Layer 2 of a small transformer language model trained on English Wikipedia (12 layers, counted from 0, width 128). Numbers have three digits each and are written without spaces.
A neuron's activation on a vector x is SiLU(gate . x) times (in . x), where the dot is the dot product.
The model reads these tokens: " of" " " "ec" "onom" "ic" " rec" "over" "y" " and" " of" " a" " g" "reat" " inc" "re" "ase" " in" " the" " cent" "ral" "ised" " a" "uthor" "ity" " of" " the" " C" "ro" "wn" "." " F" "red"

The vector x that enters this layer's MLP at each token. A number n stands for (n - 500) times 0.0063.
0 " of": 330536526547527429440261644258389440737324284492525482198599509523386247428760676612474598338343513480696428408725475600472507483376452426496742508543367710619577589661387595618556420544312580329571475573283337421778243622483587218433321312634427526843470299500585363557511501366466688367576417707420151507480289628479566419500677563591425492445657615568415436364512573391180300605629
1 " ": 417604423549463606584346516353294438570378318495529434259619693586215294334863691580621521467611454538609392453715355692563471324423448552441707466715411736840609501575446630591402503505554417373383327667274251483758336513606546214537208356570425650776505250432574357511510599433739740365485428539416221522393365527627461741425646557535495528441584590529422631362616643398178452643643
2 "ec": 518381429607448518498536446300740720661424344442623386226370482582279367179549534295319452429320371743466324504623397593487550394451414753453635442482395617332373581597448562738319465624716482515363345542385472388741565393251542452491393372707405463679404454452759513533466486380660700434424228570326240203297465498819443591250521518777268461317644781214262428307703652439248597615422
3 "onom": 501417621633418501470394604283713555695418203522439501369666448745216104373585442605399266277387514502708521412659638716683659503414257758429688484569347641624512476788379567454589460503483487434551410662439630555752445436674289405486366411599626572495604393465654408510561643593372697573433376407784241375357389321755427537089542557537171370509629605646541636719535583351347659578691
4 "ic": 524388544630363410616486426234553496754354386478445433370707550731448126349416460536566437316545430798415612390692477578641551491243172559720629601607510704396535540769252634581630419369409465428413353404413370508644420443526328274269478337459410439706446398454685390533338642428681741512385328412469183286407459498758650405351558664545266298635610729554457515496393670298337391591674
5 " rec": 550536754638408436419192604415643427671433307341246425417494770636304276508567521495389571364563349685506526435606456541576544488586516581628549336292508603393406512764306774607425470525533657273308373582369539522733584458491572242438187301601697364702453420332679331492320658294870652556437269607434265318496458407828383663295518393534291661697694717523294630563686679435410503534609
6 "over": 670563493476402509266431648406423434771359403458464498422617696744313523425701659438389641269474433415402510359807342629689660639473232787442674624259517578546550653635477637260437302569728715464530345471272607552768505507710481410374540446403703571763625292527607177538387522408664541448531276616556519243230383443688395424240445654564500275447717676802290555510673728425348455671448
7 "y": 530391481685448367711439462291429712641421598409388728535362631745350205562782427416458448295556459416477360441632316704581682410293325692685732692278416642637595521466429478487573457576426474401704340650247414449714435466357280484308397326602555442846491132628600439348433474488464559473445250331426298201547492510730517536293408673582429126634685542407621342518504599397237487660595
8 " and": 335402632509511579544434510322487440791280391386581484243496586607240275515723631592480673352391536511478482356587532555499445510517430588652755687509319592722462649491354636480497367571372478506494419539262427535716116695559466356439392279520453442751335318414639386659582496384490878393487475590398263378642340407579430658474589459585430387620663556575545418306531680462325414792731
9 " of": 333427596473596498383309525292346479812350377468477530262641491482385315473780766650639539338432553403652581392663501625497481553363397576526821545479318602716509528690384694409457278632424571481667464614309461480735139723394694265417356340644402499773441320494571551566398520297522658435547341603457229423454381569449462591394657482615386434504594598469415472202531617328338356539613
10 " a": 293548461472623612445434372465322588709493376519618426438302753584326145679719578537436565459587507548502398432547459670454446293474297489526732483605465690733473542655398665623462463492636639417539422696357408569765171460365452093459393371659292571688616405496647331415346605334605702509493239550238333694516306776655584540469486343603196430621669561472500368217626487448372470556658
11 " g": 372625586685358533357524502588344501634472580362662333431375688646198025559855492595570449303457440535591496544605330647527581303398567349473745403589501691653371447592395533564654503645455679526402660672342496471809371442328500387505344397633346402739578264542448161572336621284692710453590470654498350387445401690627283544476459521421139396407595596560309703060709671451336550480549
12 "reat": 424445457703450682513490470471651577805347167508668533656463512696305291611475632367572427385629363595722371467599280604483599497489166551583764644454501622460222398651368678304657278402299733470421332566501540453740603416664528330352353319471585355585617249419434479559379524239593809418488677391614529499396468655719425282423411628503203496242599641419410421483521620510148477651361
13 " inc": 558503713623499386427273845254652487531575471277614482357162831700443417594644593583444583481452284675618558513442380599466506534662315570479700513310575495595362547796384753625398482567627506471287543762368504604855548503615460300373458379590556271863528246470621271499475716389638589489457521638465220550476334397587427758400523409561241506415684658357268497361728592475323543509698
14 "re": 507642472629552551391530520579514499786325437317621644441336812618388288377489331358431618448398288535689650539688460583469575479599433316467494562183428450334503273755485582511439272382651269275414312652495423615664434620555378513434412473484449394733691400693716340647533591397446768300598268717296428405487480320608293583194586703578425502441830583693302198418739689412208412424399
15 "ase": 595340600686448443532586577496433463676456279525620452244660563682367307538588547446410842431692481299593313398476563781220733460459171590380635547457510456536703416478387566384539471464607628658319491432385352634787428582555368357383550320512320366847591273502700313518283677499667656372419390437626338261490464789594206656498787590570476252463688762620304305497515513348240368605546
16 " in": 285410592525633451520341676438566474835466440574397582266503642561352344487660570710506465429548467381677526513480611605204533488417392566378752492456386587623547552884337728646399463619460479521539509752386365528718157652471543315458208330546356520941549358498659509654486652371503654516458416604389288493528458387433351651415494517633282424330790669603470341307597492316275411562531
17 " the": 391463569661469548468527381297629501681456221485436385373457581500278212517774568736438425413477409438641463383684516828579552575464371555586773539541435765674496591675399604663460543416656589448467553629319269476750084556438500120378329443630388530633546322457614539545449535391683675461472282647419334451474346524665542484407569326582288708521727536669411386375611640405303485521602
18 " cent": 370440606753547647243229647509451515612423503243459263502436673723313211650525562613385390462643682540695461429731485889582417595500270468526647565750449735574606395744387701578514389541294592394659457568479364417763495345804472262370458451667465338574518388422555462465407586156441624592639509484520366278486389431702459438328518228556266421354649487506364405183744783382308508554760
19 "ral": 400501501505552659821361426511385511702288553542580501591579539487239337282722627519484652363589449669654303331671527646504575567491445439502705519642654441639554252794250613445536419380584522522618395603607599574738353348611390269355489342485437700706506192380581402526293603354414696441520244319435147455355484488595452422390640630527143210671534749454379341581578742533373254563659
20 "ised": 390414792725484579948284308525533408744406342542533389410693504841368303720716707547518527464570570367616347429569489617493530531508236474389620501595537567626269370752161703600527486577505567486694218549453433577581381569431381295290282390637545411652585334284538195414246424533513612372537426369396227385521532557337173595541576504537415420511547704593322342591417697258241406558729
21 " a": 319558529535621573426465360486322555707469347541625460449260789613365166682734523543369542457617473554536379444517505690428452294485302492552727465612471685726466551698404633641471510441642622411544393686375405556781181480395471074462449418650270559647662434456672301424297594424649705533483278582273340706519353805620571577449444351585184370577667598437496346278656491439394393500645
22 "uthor": 289469487402466567505376352408525308738392234680549614519744610740451405487755683367339590381400352534699333559669626543521606510498239307443765421553519612642371498632349725348518266456497595382399382523673537353680524380528401313566243535590674475700442289247497116445404675405578762454551282556391471240309485512648404704188696555503327399647804752469377366457479425328278359602470
23 "ity": 300565561454526583666368334220526347746416389603435450138675546793287316561792559506409949443505403425529433274637439726697695438396309622476601453470688659583686272578267622611651317303664637523488310480398352571667467559453293416498398340484438666546504359357721426514308602447437636581417562392582335258411408674688221604489575488525423196697765678477426447320441618349334355569635
24 " of": 348416510501731496376260322252393500808330411567484553210702472600457384519803756642627645335487461373701590430648461625510576465399327619572808489641306604644401527735410697459434399632483637463540496565316346424723230737322615230481376403606445551865491366344605494586317581399574521679484391604533282299439376586379400606349633468564383388375618598504379518202507566391428311548595
25 " the": 414423460627526556418460367263587530669449296523471364372449565529282177474753597656463378385487460478638483382697459765617544554491338572623788554579429821704433570635376575686518553447573623454470533664308279446769094525430555089387284420556408594635599312386607516485442498405659670480421292621455345433454346546652558492417598346646298607527678555607420442360561699421319440562534
26 " C": 444537682552458459498330498397418563599454474504504544341364589649218353461899395450465393401537274614515372554510426676643418462467439575688621382664514703710428533702304635636322433518408693416381483654296523424781496471531571346480291348803382386853497264331588408529385497290890553277363316680356187459204300456751562653381520376467251449597626615564302286230647663384401319669459
27 "ro": 487459733593417591306585331682619500692267463225350434281270660568295557283656428467474338438293363391446359485646694557424667399382384402498569519477362461427508376810286618572295286427565527622342357682413615415880410442578417498408384413514475515498598385491691155588709552376323594415528287545391531455464485536578425655287437529588314458231486444481330393514959842510365151472528
28 "wn": 391612447612726572557349450555397573617292400499452466549463498668311401799664637596316503328750360463553299406637345675352911633615394588505717520409479590720390549690333618400531360620715650557709178629576673359619565557532501319346519443590652396750618386550671523557517571448636734323566403340575327182470667678410527376407528604499332384441498594734432461538560654320351378519699
29 ".": 288599338446537357523234446377580471694279314452467375389370652539309326365696695634445580382487469539593419359683380690467456568394378607450681453603390615534614665602284590660491474385383402399449499686250337538776375567573443281585282331404527523791419242626710304561609538588745586326456410717466307371426349464564380781494684494461392447663730594502454503433588612260130376654702
30 " F": 451589570639561512317352606460413372694552144416317457297398602568138277443940344544540256404468377520598533412559516727731481329515449553529679602711511768655583497579369575701339375498431553285483521627404428467765424624520574321506296335765438491696227345338590294529412555333689521343249213637469312392288387609757434601342434395577404474459499269661327412299553701389378494716694
31 "red": 561389546830613562496339554700663413655283378498468371337489590716472356784736527433500505409498466496720467330702427495591619577495375440543666630479493621649565528747292739218457600354447798494615288776522630576719403594305494367336230392578750584628510307220681476424456309336561591242410321347547459311474505476643618503399585421449437691301441419601201550503674770358395457693610

Each question shows the input weights of one neuron of the MLP. A number n stands for (n - 500) times 0.0017.

n235 gate: 405559483418449404273744546640571299619426419490292483477530779656477431480578362622462692657413497690533603449394658750440455355497530352570443497349324458678584524456657365398533671693572610497662658435240409582439503510617417497456588325277752375487486538500387459470487533523683343465435560441527560558362503472253466454642540531335594397433493625457458486516565487384714425579524
n235 in: 569567494661500484656520513490394535398428362616454497594443523459646567609456673348390671338445539627409587536603533460526631339388474401545429500503624655582627513480397641483568490401617594452537577493560341481538363419464662677444549594532368429535566653527434469615500545503601388412384632564546617447270562351299438592526575141500207431572637463629619832625503825509415344584537
On which three tokens does it fire most, strongest first? 6 "over", 15 "ase", 11 " g"

n4 gate: 424567397487516336435507555563556692269288329658444389571564634456604464679566411382437352370565464525474403310394520500490376516434484398552481523347369540497347527408609444503552563548593490664574407319434608487538570588419674546490503645411659385560467476377619595542484313497627659651374564644309266586543503287406461484582578669656381494467728578526530779583587327700338394510339
n4 in: 551563328509473554500272475584317422600493295503836465554428552331355506469469463593620607584484402435490503497349465382604441417384676435554566503577700579541567677626539256326345526649588354380418500467474419666507630378411436497397510439491713478447616527555432399706392640682480291461409415563487507338404503411703439373381503639513573448695471616450431577444487545485366484320569
On which three tokens does it fire most, strongest first? 5 " rec", 2 "ec", 6 "over"

n183 gate: 604476470500460520527747483546431588357580746420427413548503486543533353345477466507373503624373500638281468490540486557469301580333473466493568577528284422503431323580482677465836430705461586435316612366623520534566338686575641590681448441618727699584402579598157577476459289541334450326507541432368384542493486668634503303639400489542418599410534446531325382459648317523381514652684
n183 in: 610649442503462357631659523359535387527486666533517513438596503557522357542675815311560519343441628603392581497573355486493483503636363413500513427533541361382500446530456510533369477333423434666527513466658372497570624469676560322623756392487400561465477503423477411594336346451463579656356272717557431547437619425654213446391312694503709509447365428386534424477644441506336691365470
Which token does this neuron like most? 11 " g"

n135 gate: 413541582585696611395516758461494456422497497574468577731603622420516539209612503503337497472465443329570428516409664441459362346261412456525687636420467490548407773464438661477459650559601647585385428733233587538315484550589439436629468357406594556525529513523581437572440512538582281441539667513684537546471606583376535590580445529451473436535417457689520294582474465408669367635569
n135 in: 527612497556535497447331388422699556449405486578456561430493407419393348480474415341476421471537680585563555368648416465470459355473632510547663598487366548503591562446517706558467473510617430444597576462425500543281524639686430715547314635578483227484510531408531710632507392483300521673360546592419642589220537326457342702460655387545298397426323204526441480559764470429369401252614
On which token does it fire most, and how strongly? 16 " in", at about 3.5

n223 gate: 627583577586524444652411358404560460519461516481487588304525542427555401571588362449311587335584444521257426317316481484435648635636447644649640579553655584453425548668726639532447605457385400497361568458727348518352414507656608513697544500430643503454592474494510623725375473599297679416506460555589576340484459646406434418617381468449480428560447520689526541626615478308493564452574
n223 in: 553573558515351497593538387513536347434304600431453569481339577647437408326298533506392503506280485357565446381546313680466577456638540521429485528282593506519428574541392547484348494591462596605618418360418666442433398587339515456689415391436651473424468403399399596567441394448430532551528528726409418405403203655500730367503388500773597437400543319436468487656602438551513544458462
On which three tokens does it fire most, strongest first? 28 "wn", 6 "over", 8 " and"

n99 gate: 669565603280584524576711610255457428535386437525482690434432539470619351435412411514261366565583636500368664753390402680497266717560379435479632659577676442399531453747475644298531383473496500573360356375582381517758625427469587679496549593551511767554521507567397582627458599528457369356614476431440588454616226500299531402553468305336413430566434522517359714493340504376477475586382
n99 in: 507376559244519622490433487493596398665395520358554356401415534606639441435658321503398414513298566428520592658609557624711418446638526555477490625634555301453427524338500550466454459770667603622668287384517322608518514417622459570665345518594530340406537569436612615441294513661390680503591391366534546463507346687533597387624610402377580299597523555411569574497555550407320388287308
Which token does this neuron like most? 6 "over"

n225 gate: 415294580445473419391592562593335420430405677563436677687672500506585369515473540528586559521509587472509410440520686607559448399490469555419363265525494355475607658573436449338491545619214453432461558600570625432500353507519440736354418660500402528320510516382478667482419421330648402490567621565677437366440387611615522664459487423554392596403422523481425245617436358392507541403729
n225 in: 453503308464437536559430611426313555443545530550359747431315585545255577458371455610581209471675401387302554570437394507539626500731464384523378591477411449295593609657453597396487463636544332444480419486459481520479415469395361533349420694497695578516594617473513404542368394409572617524537497630413472648333184607520347420303497369493648589626569445683435527627541580395253527408541
Which token does this neuron like most? 18 " cent"

n45 gate: 640643507470532376712551387169600686312482555582641701587550458579444528420470450681403687553406527738348645592418463507336584432360252589604349387564448510514527490476428357490402538421666487590611497437358513453428617665406377694466398489559435434457558553538431576580675421610490549497675477360575707562398337398325378549466717259472532639358399423584384493360462367552478703684618
n45 in: 656475639478500500433419674412552554471412374604559458557465616460422577437466450614388655631542558494417582260561390490580573703451411434197596454629546589558699483406284497412478399475602596325487440418484644503686431403395439610533607370550331453434591637415428626443637503386801380483507525728610677474397468410545413497555352713592667534484580243576463367475484371617483510355309
Which token does this neuron like most? 20 "ised"

n48 gate: 589556440500516370631347433407312566555461435579548561470510576529779450401559609466321447536651389510564583442525704465523517378521513546460751756558611510436608399664342548579389806540331517540368493247659490556634393700352642734336527805441421470510462697765411509487440602630573317465510350606425450521395402269591554549534636545417613607595534349667507578473566527497624541583465
n48 in: 411460493410542604581558423455468593425678541425441442641394382677615481593655487301708410497696530649578555213696432262500402589421393490359497521357573545436639448284621702662318455566552662523566570503514408650685746740345442483589589367507772567510528751483490208550574493446409437580545349460414403538578391412456476444490463376330553416690375581383444480527490606497298452465465
On which token does it fire most, and how strongly? 3 "onom", at about 0.39

n22 gate: 406459224698451399593582334482468598451563685491509691434571423427494539453442441497632542444440761547488546436627324718598568609497485406309700561446463525494503345634429591628485488365500524357584586327598606565552497613300445558405439452615696464512586575445586486429491377423559362559552592500335538405336512606383518608415500463420660457557512250393487445340549488636484457457407
n22 in: 497438553525615616481593525687397472462689398436372500516494299693469456407396509526435422555663478457409503385693465569600637656558809506497252407392399360532595562468584669631497548386426528525568525610468534606707497526337358398590599571549577671623400569603404592469500448388458428503571503351420410590481548723447623531398392661581372315535566654625792490382555503709507654526549
On which token does it fire most, and how strongly? 7 "y", at about 3.6

n123 gate: 311603461481295633454735568470601539354521517629530421474262436481554372465449426493373471590167372471477604493749503446480598450507490497490474623546436503388375605540457596493350363538712572620642648702507471516338557449722406556440473402417467435558393688547346497742575654649584377514483477642606438574493493452526668299381553503292637362447474534448203517687497375513297507463433
n123 in: 489428613623808648431680552454550483613405549348489458583524403510517617370598370426379431554462698510521422595570507547313737360472452555497382578427662547591535748539514310610438649619532472507468486894610551476265415493244520609578430589364610497779479435628429533558365571700579464514677469294553397457563216605528455602648591454543638647430242417476482398407571346373383553568633
On which token does it fire most, and how strongly? 2 "ec", at about 1.8

n140 gate: 503507313382599569500669747704449474449472433412334621550428442477409361490451611524510464520287443480656643406479544507361273476463569405440576439333610366356580497507602635358570381660438757526507612411480376467439561472381356416676463596578581520611588472561554766507520360671500448428565550582510401388309184545776724571429477551592465503400413434457375554447483507404778690624352
n140 in: 353330580513620681456688597552461463456632551397459313634536430385641462643526447572386503266480379467524438814632395517359423446548493246278537418690322524794581605466545640387641645497341696406420430080497546467587666402466419323274469572487620547533507496393469668510379477470510461347331560543562432421476459570537680648558582503462630536507405591457426486573524575542361531434587
On which token does it fire most, and how strongly? 31 "red", at about 3.2

n18 gate: 597561546527506579497460491525447479509568379503653444543521430276578612461515551512434473551525392437795506671607463303473567599453649340561460366574586481518778722528440500544288478545437528436421518326352626627444239478641450336381404248407541536482675484572462431588574392445459516433654372779519585550516596580405549515680497513566558506525500346390270640412503512373457613516494
n18 in: 456429562435509314304433583580443494471510317567376478497411603351463439595412583373420550451562631381584442541421522312562257405395705482335329443503565494503535739392634589484503612687539441537455494371321699512608410598537506317462494520552535645466481644484516315660466485336426464503526543602414550458446651441441403604358765573603461608525519428475318585235471450572653609723600
Which token does this neuron like most? 0 " of"

n251 gate: 462463551361503500555399616740470435518496437710634660737612564379651288507366449357627404618576538503431433657249542625695482417461640578552569489351504350798465521315496242468483313412511552476404534539479507344355380597500702483496490537554314187348405572380500710649400352602667504511715308401640621394611542525417500406343378585581442427365583389517453448405479427370455616557568
n251 in: 583757686524355558490712635573484584490493362566503389548571617400714350342433386677360592359517418306305662452514517840602681631556622409544483246534606496634407397462650569396514531436384551378387433574507473611423682411476434476507628529450584682641667518374510410446401436280564311656573616581590772472493431529449531760479452654588471438466479639398685462544577693523463510631405
Which token does this neuron like most? 8 " and"

n42 gate: 682483268595390476414518654475703544384409549525356437620619479446574667639507493689730791490724528605465426514405510525366546507440383337528342447302318471576437486437811556496535345585401580280543592724539598398619674475700354385370472448717532674510282594422539617582735399568518540407295562480539423567385556615659236517517604553443381397465490615517403542422348430513492616454493
n42 in: 212552642649443510532297479399642455511570361529686457392262384705681471521473510486309570679556412424482525365585528587507420404636605641696490743422337700606687435653719436643293618586338409510663503551734435500455676321468574518504753481514554469545482673500604530701539493622587456460543486420568627238652429562532504479489567622493383507454655434785668489396522475449778511344486
Which token does this neuron like most? 28 "wn"

n293 gate: 417552468529261545399530678490597523636497576527520714513394375437647613506535497510567497490715585529689420341710447486510426411520526462497669533582463541375740564357463550507660523634644601341372230278296506390626557537490481418573447598382470455542547363206527571461666494555642507645390386590603594640592503571337618627308365470413517588391467452506619497716466404771518557416412
n293 in: 425345367427367478481383328174460465333626809549611399494427556553528545481653560363503490377689729654523573428388312420430457380480331557574644500516623437558497616415533454539433474494497519545709535583556315424407454648494537516556500239532520465409697530467372373589709443392606752530388500564503568470532308497461342305380555631602409599487542483392393500576272403550517461410407
On which three tokens does it fire most, strongest first? 12 "reat", 1 " ", 27 "ro"

n91 gate: 542506456440362601307590371315693610587577523458610722573600664639636500672333531474477689640513452407586402558560462220453516609484629310617731497449526434605637388613380693419535497428552322693352466431510478437421630480560585654413655537391594600512523510532442404437357360642602490566367569610445551604519548526433506581474430526670291644420436556371348651425575561540593331438533
n91 in: 435509566450460446653574585575491582568476465403510571567559553277559533525658422613467500643462519459474431513463455520510434700526595478395579283388467639593494454490249255685567653513503618433638264556392478362596523673557451461286684415506318475584438483438467554547586706541411490566487338557477358454642648357468423444426686490150467690657398693313560613459399400491618539487664
On which token does it fire most, and how strongly? 13 " inc", at about 1.8

n193 gate: 345469491528320515637399568557497589522352475541471528503411625551591474534503353427382355433631581665565503355632415364339503425677472408401599357481349619475447606509551352373472433537705484472345352555599570411393321568491285333408607287494548386509322467545398412362640381451542503748621444469665434420638730510431585485532582350548572539553394409278630569432426374503348357378539
n193 in: 545509478622275569484619663797403491368590535545539474582453510531404585531685553436568566277472443432500468420517583389563696586484384444409368545478575382608697552615461385358386552410532633290222484402455602472605532398626467341266311588404564463683468464497671485413522642613526503484581691650548621484529570556352459596634554548477308515487541602650352404584377395521534665389643
On which token does it fire most, and how strongly? 28 "wn", at about 6.1

n200 gate: 374424583520526304383582364792613619340504626415527415507516344422526437619464480435569683431443550293574331469567331538600615517548640342630637408615510444621426469432483524442363497536379597510469560635596451526486541314380349453660289292352582530608394633445551342507487306437451430611603407238527521720303449395557621369771503383586577461611450462287538503374624321584504606549247
n200 in: 329640555520692473390605449419702364637642472409405490641392418560436503456658473315408514500352386453414479598485559554490504399612500534624476377535482500448424967549486371553331451723638400661596303592624497548392581540469477528444514835591718480466507478408271432633652338391482615579627428347567292493343712493507580372566670458599316553427434615384410740531422608420695380489486
On which two tokens does it fire most, strongest first? 31 "red", 15 "ase"

n233 gate: 538612469480483343445479592595265531884522639207521569627638571376406622398651348591398697547627758510562528531609448425688432611364517608486483524289429411586383493667563382409363514510496407708415473525651571524300380342353510420318605500500601591406616327377577571615531497422472579237514531422814624384545656554562545346531576581359407569538435582476496316503504687424676539567560
n233 in: 545576289373564489474616387323635653253422385373590537577323378632468743420418645638504405486500375749599557370469645618328477381526529670606636590600546588374271359324541560354603699410428544551679417386451626387702470558526493474421418245478661725731162608474207559409529766405534542599538478376231609647574611389382519460388615523659392528541537519558588448318375452447604523500348
Which token does this neuron like most? 19 "ral"

n203 gate: 579520500520420417325564386379743477482403695620430410491446396520489420486408452678541466587199512590448417515491607631500530503523614585663357468543476539598419485532388645371305432632627630457657540485509351483540636461391619355480485509523468523280506629430447335534543449600322485545523594426398405450573407536532538371497239497577581392483321578429623416497527480461488535441580
n203 in: 593397519463473827677551622503619538265423795542629535519329542285451471665438544590643406503525278491547578484604567648465372506500550512462569648510556480471405520397435433413427487516663592528536478464341441428514458371320609669436461422730571569429384596439678497581639605519425358385620450588487268432615478523772691534436621506708560467522446540491566529675409593598497396448399
On which token does it fire most, and how strongly? 2 "ec", at about 2.6

n229 gate: 484513391500428429342503503510294500497524661184546323590656590553566636465396411605361397500471471398338739448500614382552611497507587595471535619282490490471370547533662552609458546376510565474507609600699557395472490486468581680428388355506503337430457554447543533570426497577594527591490400433641393659582454574536448491261539272424175612458672591323351438657447356472817536661650
n229 in: 452600507507451388482544629411503697415519416423637419496600522327436581607383621493437439599598340425289645551695423413525339449762583464363612308325260451445624417249400742659467407479481507446744589470541709375402723451424521471699463442358541521767589337582359517475380518500335538523281623414574585697478427523435511557500602715437462535580868719550496643550560577374666400826343
Which token does this neuron like most? 5 " rec"

n160 gate: 634417276433490470578665493631598583548468651452545671325371608631780607493447606524552567434439656427503556555446387581671465503438601410483493727350538567649378531668452329297682396523364686480357457413562682327605576348584549394648555540503383560576383344541600417723628464627640380398472476430442565521456596338595463345825572310396465650476632408366401702477587592379559535640434
n160 in: 425385454470513473417344685637436589602422618676561399397451493545624621490643339551682444533567717556493534419324396330570490564626397585663440317369572382523614628497439486371503602421589507480535184349291520536579551524557343460293365489588592467614575325633374381385580444467521493455701334480500592521625561378643631588443493425407273436349369591374444530312452150400529681362524
On which three tokens does it fire most, strongest first? 31 "red", 6 "over", 13 " inc"

n51 gate: 419648611522352548465591411569571244422449387601595435382541503615481381324350431490805440453535366497583628484520574490580397603510592469436557672693322401333204490510490639451644467437635397560474579619697428541266556530532472348428500507444715358581588600516631350541522400468563470550330402484185524448555371370577458413659345598592500402539596333440537416560333458531430402437490
n51 in: 442487506597708402560616629539687343730715629565331252633597322460407491425512591484549405472573564541379448529645603530693480606701364637665544578397569513334522662607542516425691246594556529386586610451578478579452510387516491494506468493566425330360575480461682560447529512648510596490373693638523443647452510424487369544616327526683393414449401633352420452616614484346559370487615
On which three tokens does it fire most, strongest first? 4 "ic", 20 "ised", 12 "reat"

n87 gate: 497520503449511551371433389500489537526479532488263517612494506517682655523324365363462491475414523404457553413309448500503527607354551494566297398572470444621650381547532619281405529528438549517355511562476494475741438440291605512383419411632485667295529563562576354506609567500503464449468728429538524512413584410319512578538468453647362483601583560651497575361694494500366658438432
n87 in: 596665497555601523285613471370409568640576381596553474559416449322404442461446461583466351474670323548376534603486431415412855500566419577441643517503348483434329341500567536387412547555581375575537603500704292432398232449569418546500536263381633377231410490259316558606418561481473476517423432361417261353450454650467572580421404574386767481414411408409432421371564454554624433436537
On which two tokens does it fire most, strongest first? 27 "ro", 29 "."

n71 gate: 445483684547454389598524557472611577517493435438538456480679685536658522420365640414500470325591575513514479589550288254557454555552403613608507538650311314602412353483348510641500497497298629413668617458549576650358566313510604319404425258301572730483590465531231541557314255349462419265517550493507550659650452786622473500582326493691351471384422532362634603493587486559364403545441
n71 in: 471437412387460541525368591536537500481218281477704452541591395685661651541525534590546462481459599481726605474463282398513437417471487438506446613436592533573612388503572410643513702456350529604451240615546522425442285483494588340506697554503312484407461527159562479641538565443431397388711475321558554624551551444653372463259439572575503476548309570579527584393451452531389308378490
On which two tokens does it fire most, strongest first? 12 "reat", 20 "ised"

n12 gate: 307617403423454632507390487490585406628468483493611620453387598649520589513685630352427530856507435663422657466446377525709458524383460397700429604534581486507637577672708345590663472487675704480423430230472630503781378472571598455314424438350676410503538582514542714460497334614332578472583409510593583622328521744415510430617469507559642431674452475426369600560531613372699552612465
n12 in: 510387755571726435418603406624421377566438526613480579637539497522583433532513683553322426663392474487539493364386513317536537540414545551627441221474554585559677530573430513423340564577601536539321423406406458745496406674546522698457550626535523816433380411630520411526552417426486377426480620545493448430216503623268681500530543346597305641533454313425292450436718411465404423456449
Which token does this neuron like most? 31 "red"

n66 gate: 514556500563591731577449600424652483353287657428517422725543497592530306686438391507500347408446409375419649343486581326487524541647594365373302538354490740520486528452483537353406483705497311651399576559555543550500541454362584575278169640625445444358675553534641468600463536593423637333287771450517421669493412682470541543697493397469359429602564546497553388324455544474394531389424
n66 in: 480428493604535615404530356588490425460469500627318336576555193545552318347580503668480418545516510526477405644308640483608825470577418549586563594447476521699440572523321513550592564503320599378432565224365548643255581352605614430419379331354645357568530462402365450653460629611418579380686543448537507628537477428365689523520453517524286478277563655434669400585629303439565544575544
On which token does it fire most, and how strongly? 12 "reat", at about 2.5

n36 gate: 577448513490390454543892506705424607583330334260403560634403439538426521629615532433382354596464539465559328457483639361503565437673565564474402453523622612513658575493604752637605661432476533650554335412524429506327581664500513652430497539523487416567440462544533398277710577529517579700467676639497500450487497770438490468553497497641253513444477637523367550675594378674436379283547
n36 in: 587491550509415503361686506633400585533509437473479661365564482460627536494589410503448500448574559355500366434569524616465659670662479558547659797482353656500640592476669509512606724503403695526424340463576546491503676534297466467407548506355380480425434318470548467360453465676573318604509609474488296449616712543479494558440536428503379580598660432368371533602448378429478452500402
On which two tokens does it fire most, strongest first? 15 "ase", 28 "wn"

n277 gate: 536645541541343446717464414362608630165514503598542400593349523677609587386606519406533617384641404428327566383544539404420497409575615447637593396552517576551336470399638328369468428440721474557291389510530362494435497487650565494669409384374311690318546208372556419516529450544437396540382516620507537385571380593350452466351374526546510466400423577560483723430464452324556366550424
n277 in: 624460537296363433294397436434435376634618431565597514483527514418490762443665363548636675480561527636571402562593421525534286360383372580537611690613339500674415360428448572490578767517476626567535373427611404477620566475503591425338668522540459543434555809469607592470463570500412589331327507510359698292517627489527558507551592469737291702681429260574581538674615514516279632430654
On which token does it fire most, and how strongly? 1 " ", at about 2.1

n232 gate: 363443379239624500718448347352556366536517598546687549442481507653550404383578582327566538343609471506429791513408474450446503607418513566596577579419547480319422437415553438693561398573679532417470662460451585281420609480506441666444484442497421500598385338418530618338625450816477561443263350465379398503451389507358377431555477451659423512429345510446487611627457354348416605337327
n232 in: 297542302539579526425603503419465529457607457510480619346603581382580552610561513507392422680412385600467379553576619531552544493697510523565500447302493446398526439690436473530316450645352296428463620595416603461384497644441352437747636388564460607442671648473426423380464352438449459408567526558677573309503563616798629558636520782806428500586510562425726450668423583683504366561659
On which three tokens does it fire most, strongest first? 2 "ec", 7 "y", 11 " g"

n70 gate: 441581624440628456378597581646510379393601634400306486564470637612493582523507450414343611836500493520575465417579346341371560418476517393442436770548254377391425528320462417344578643550507687649282691419542550530313462404503477466586534340393465453317587390476538618450306403402764422655437554339483182472366490663466466537373534524406340523332428777362500668581406579536452382553514
n70 in: 359415366573345491540394479639652546428562622522509275629473532548395632600506451613554448618312509663426541638448388490555347500343380379602294409313577503633373350444541531522519468552579630396650412506456636619669595452472639497371509365603642354406402668437617642607373560414411387436342460531365507611628353481444509639397488465376600521572351616402271438314643497503567487535503
Which token does this neuron like most? 5 " rec"

n64 gate: 655329454423452532359389525446428542522732500450720593701357343479555579312348716511653451639415479583330591572586468416616625586619634368415507547304346467582219346687706550547454547528569475648610542537525649510496602504454578525604435213531500378542439504619211577395560358388676456489627599409493372627550507227578521642672679486580585384842649629570326310629464600357465511573463
n64 in: 510497615481584519516611625550540538674476395802526526445484563481677476513494401464367570370494429285254407474712568473500333520349461297413500250510500446633442584520394327441339593471354558439450382333341551366594639348516388405569454410348507459399540497368510482650174408574557480661559468679461219517549386527397620330441503602480497693484455628577510510685483477581489705437457
Which token does this neuron like most? 5 " rec"

n310 gate: 552395608351441500715486463479586422552435542632619638483450553550680624618373460524423588674568596403620539884384393716687546448507459523555367625614581387613397504500514431382568699537458500463436598341377416429456500350343402679597216580607507581497549511510681780598517600473599257571643283372611554643624407304548400530469528500570575592624490389368518559507609572233448406733609
n310 in: 479483558500573346527284398402556565367518521608612441596382645537416484615768676524373626678624528796493567552623327596476372458360558510315545469659720511303773731423496417567297342648511531531475588319634658520467373518610348503500486449584458320544644572549525665598692483602436579507388370619385478556635479568294337403500427707496410401434576543633586535534369420629399749589617
Which token does this neuron like most? 27 "ro"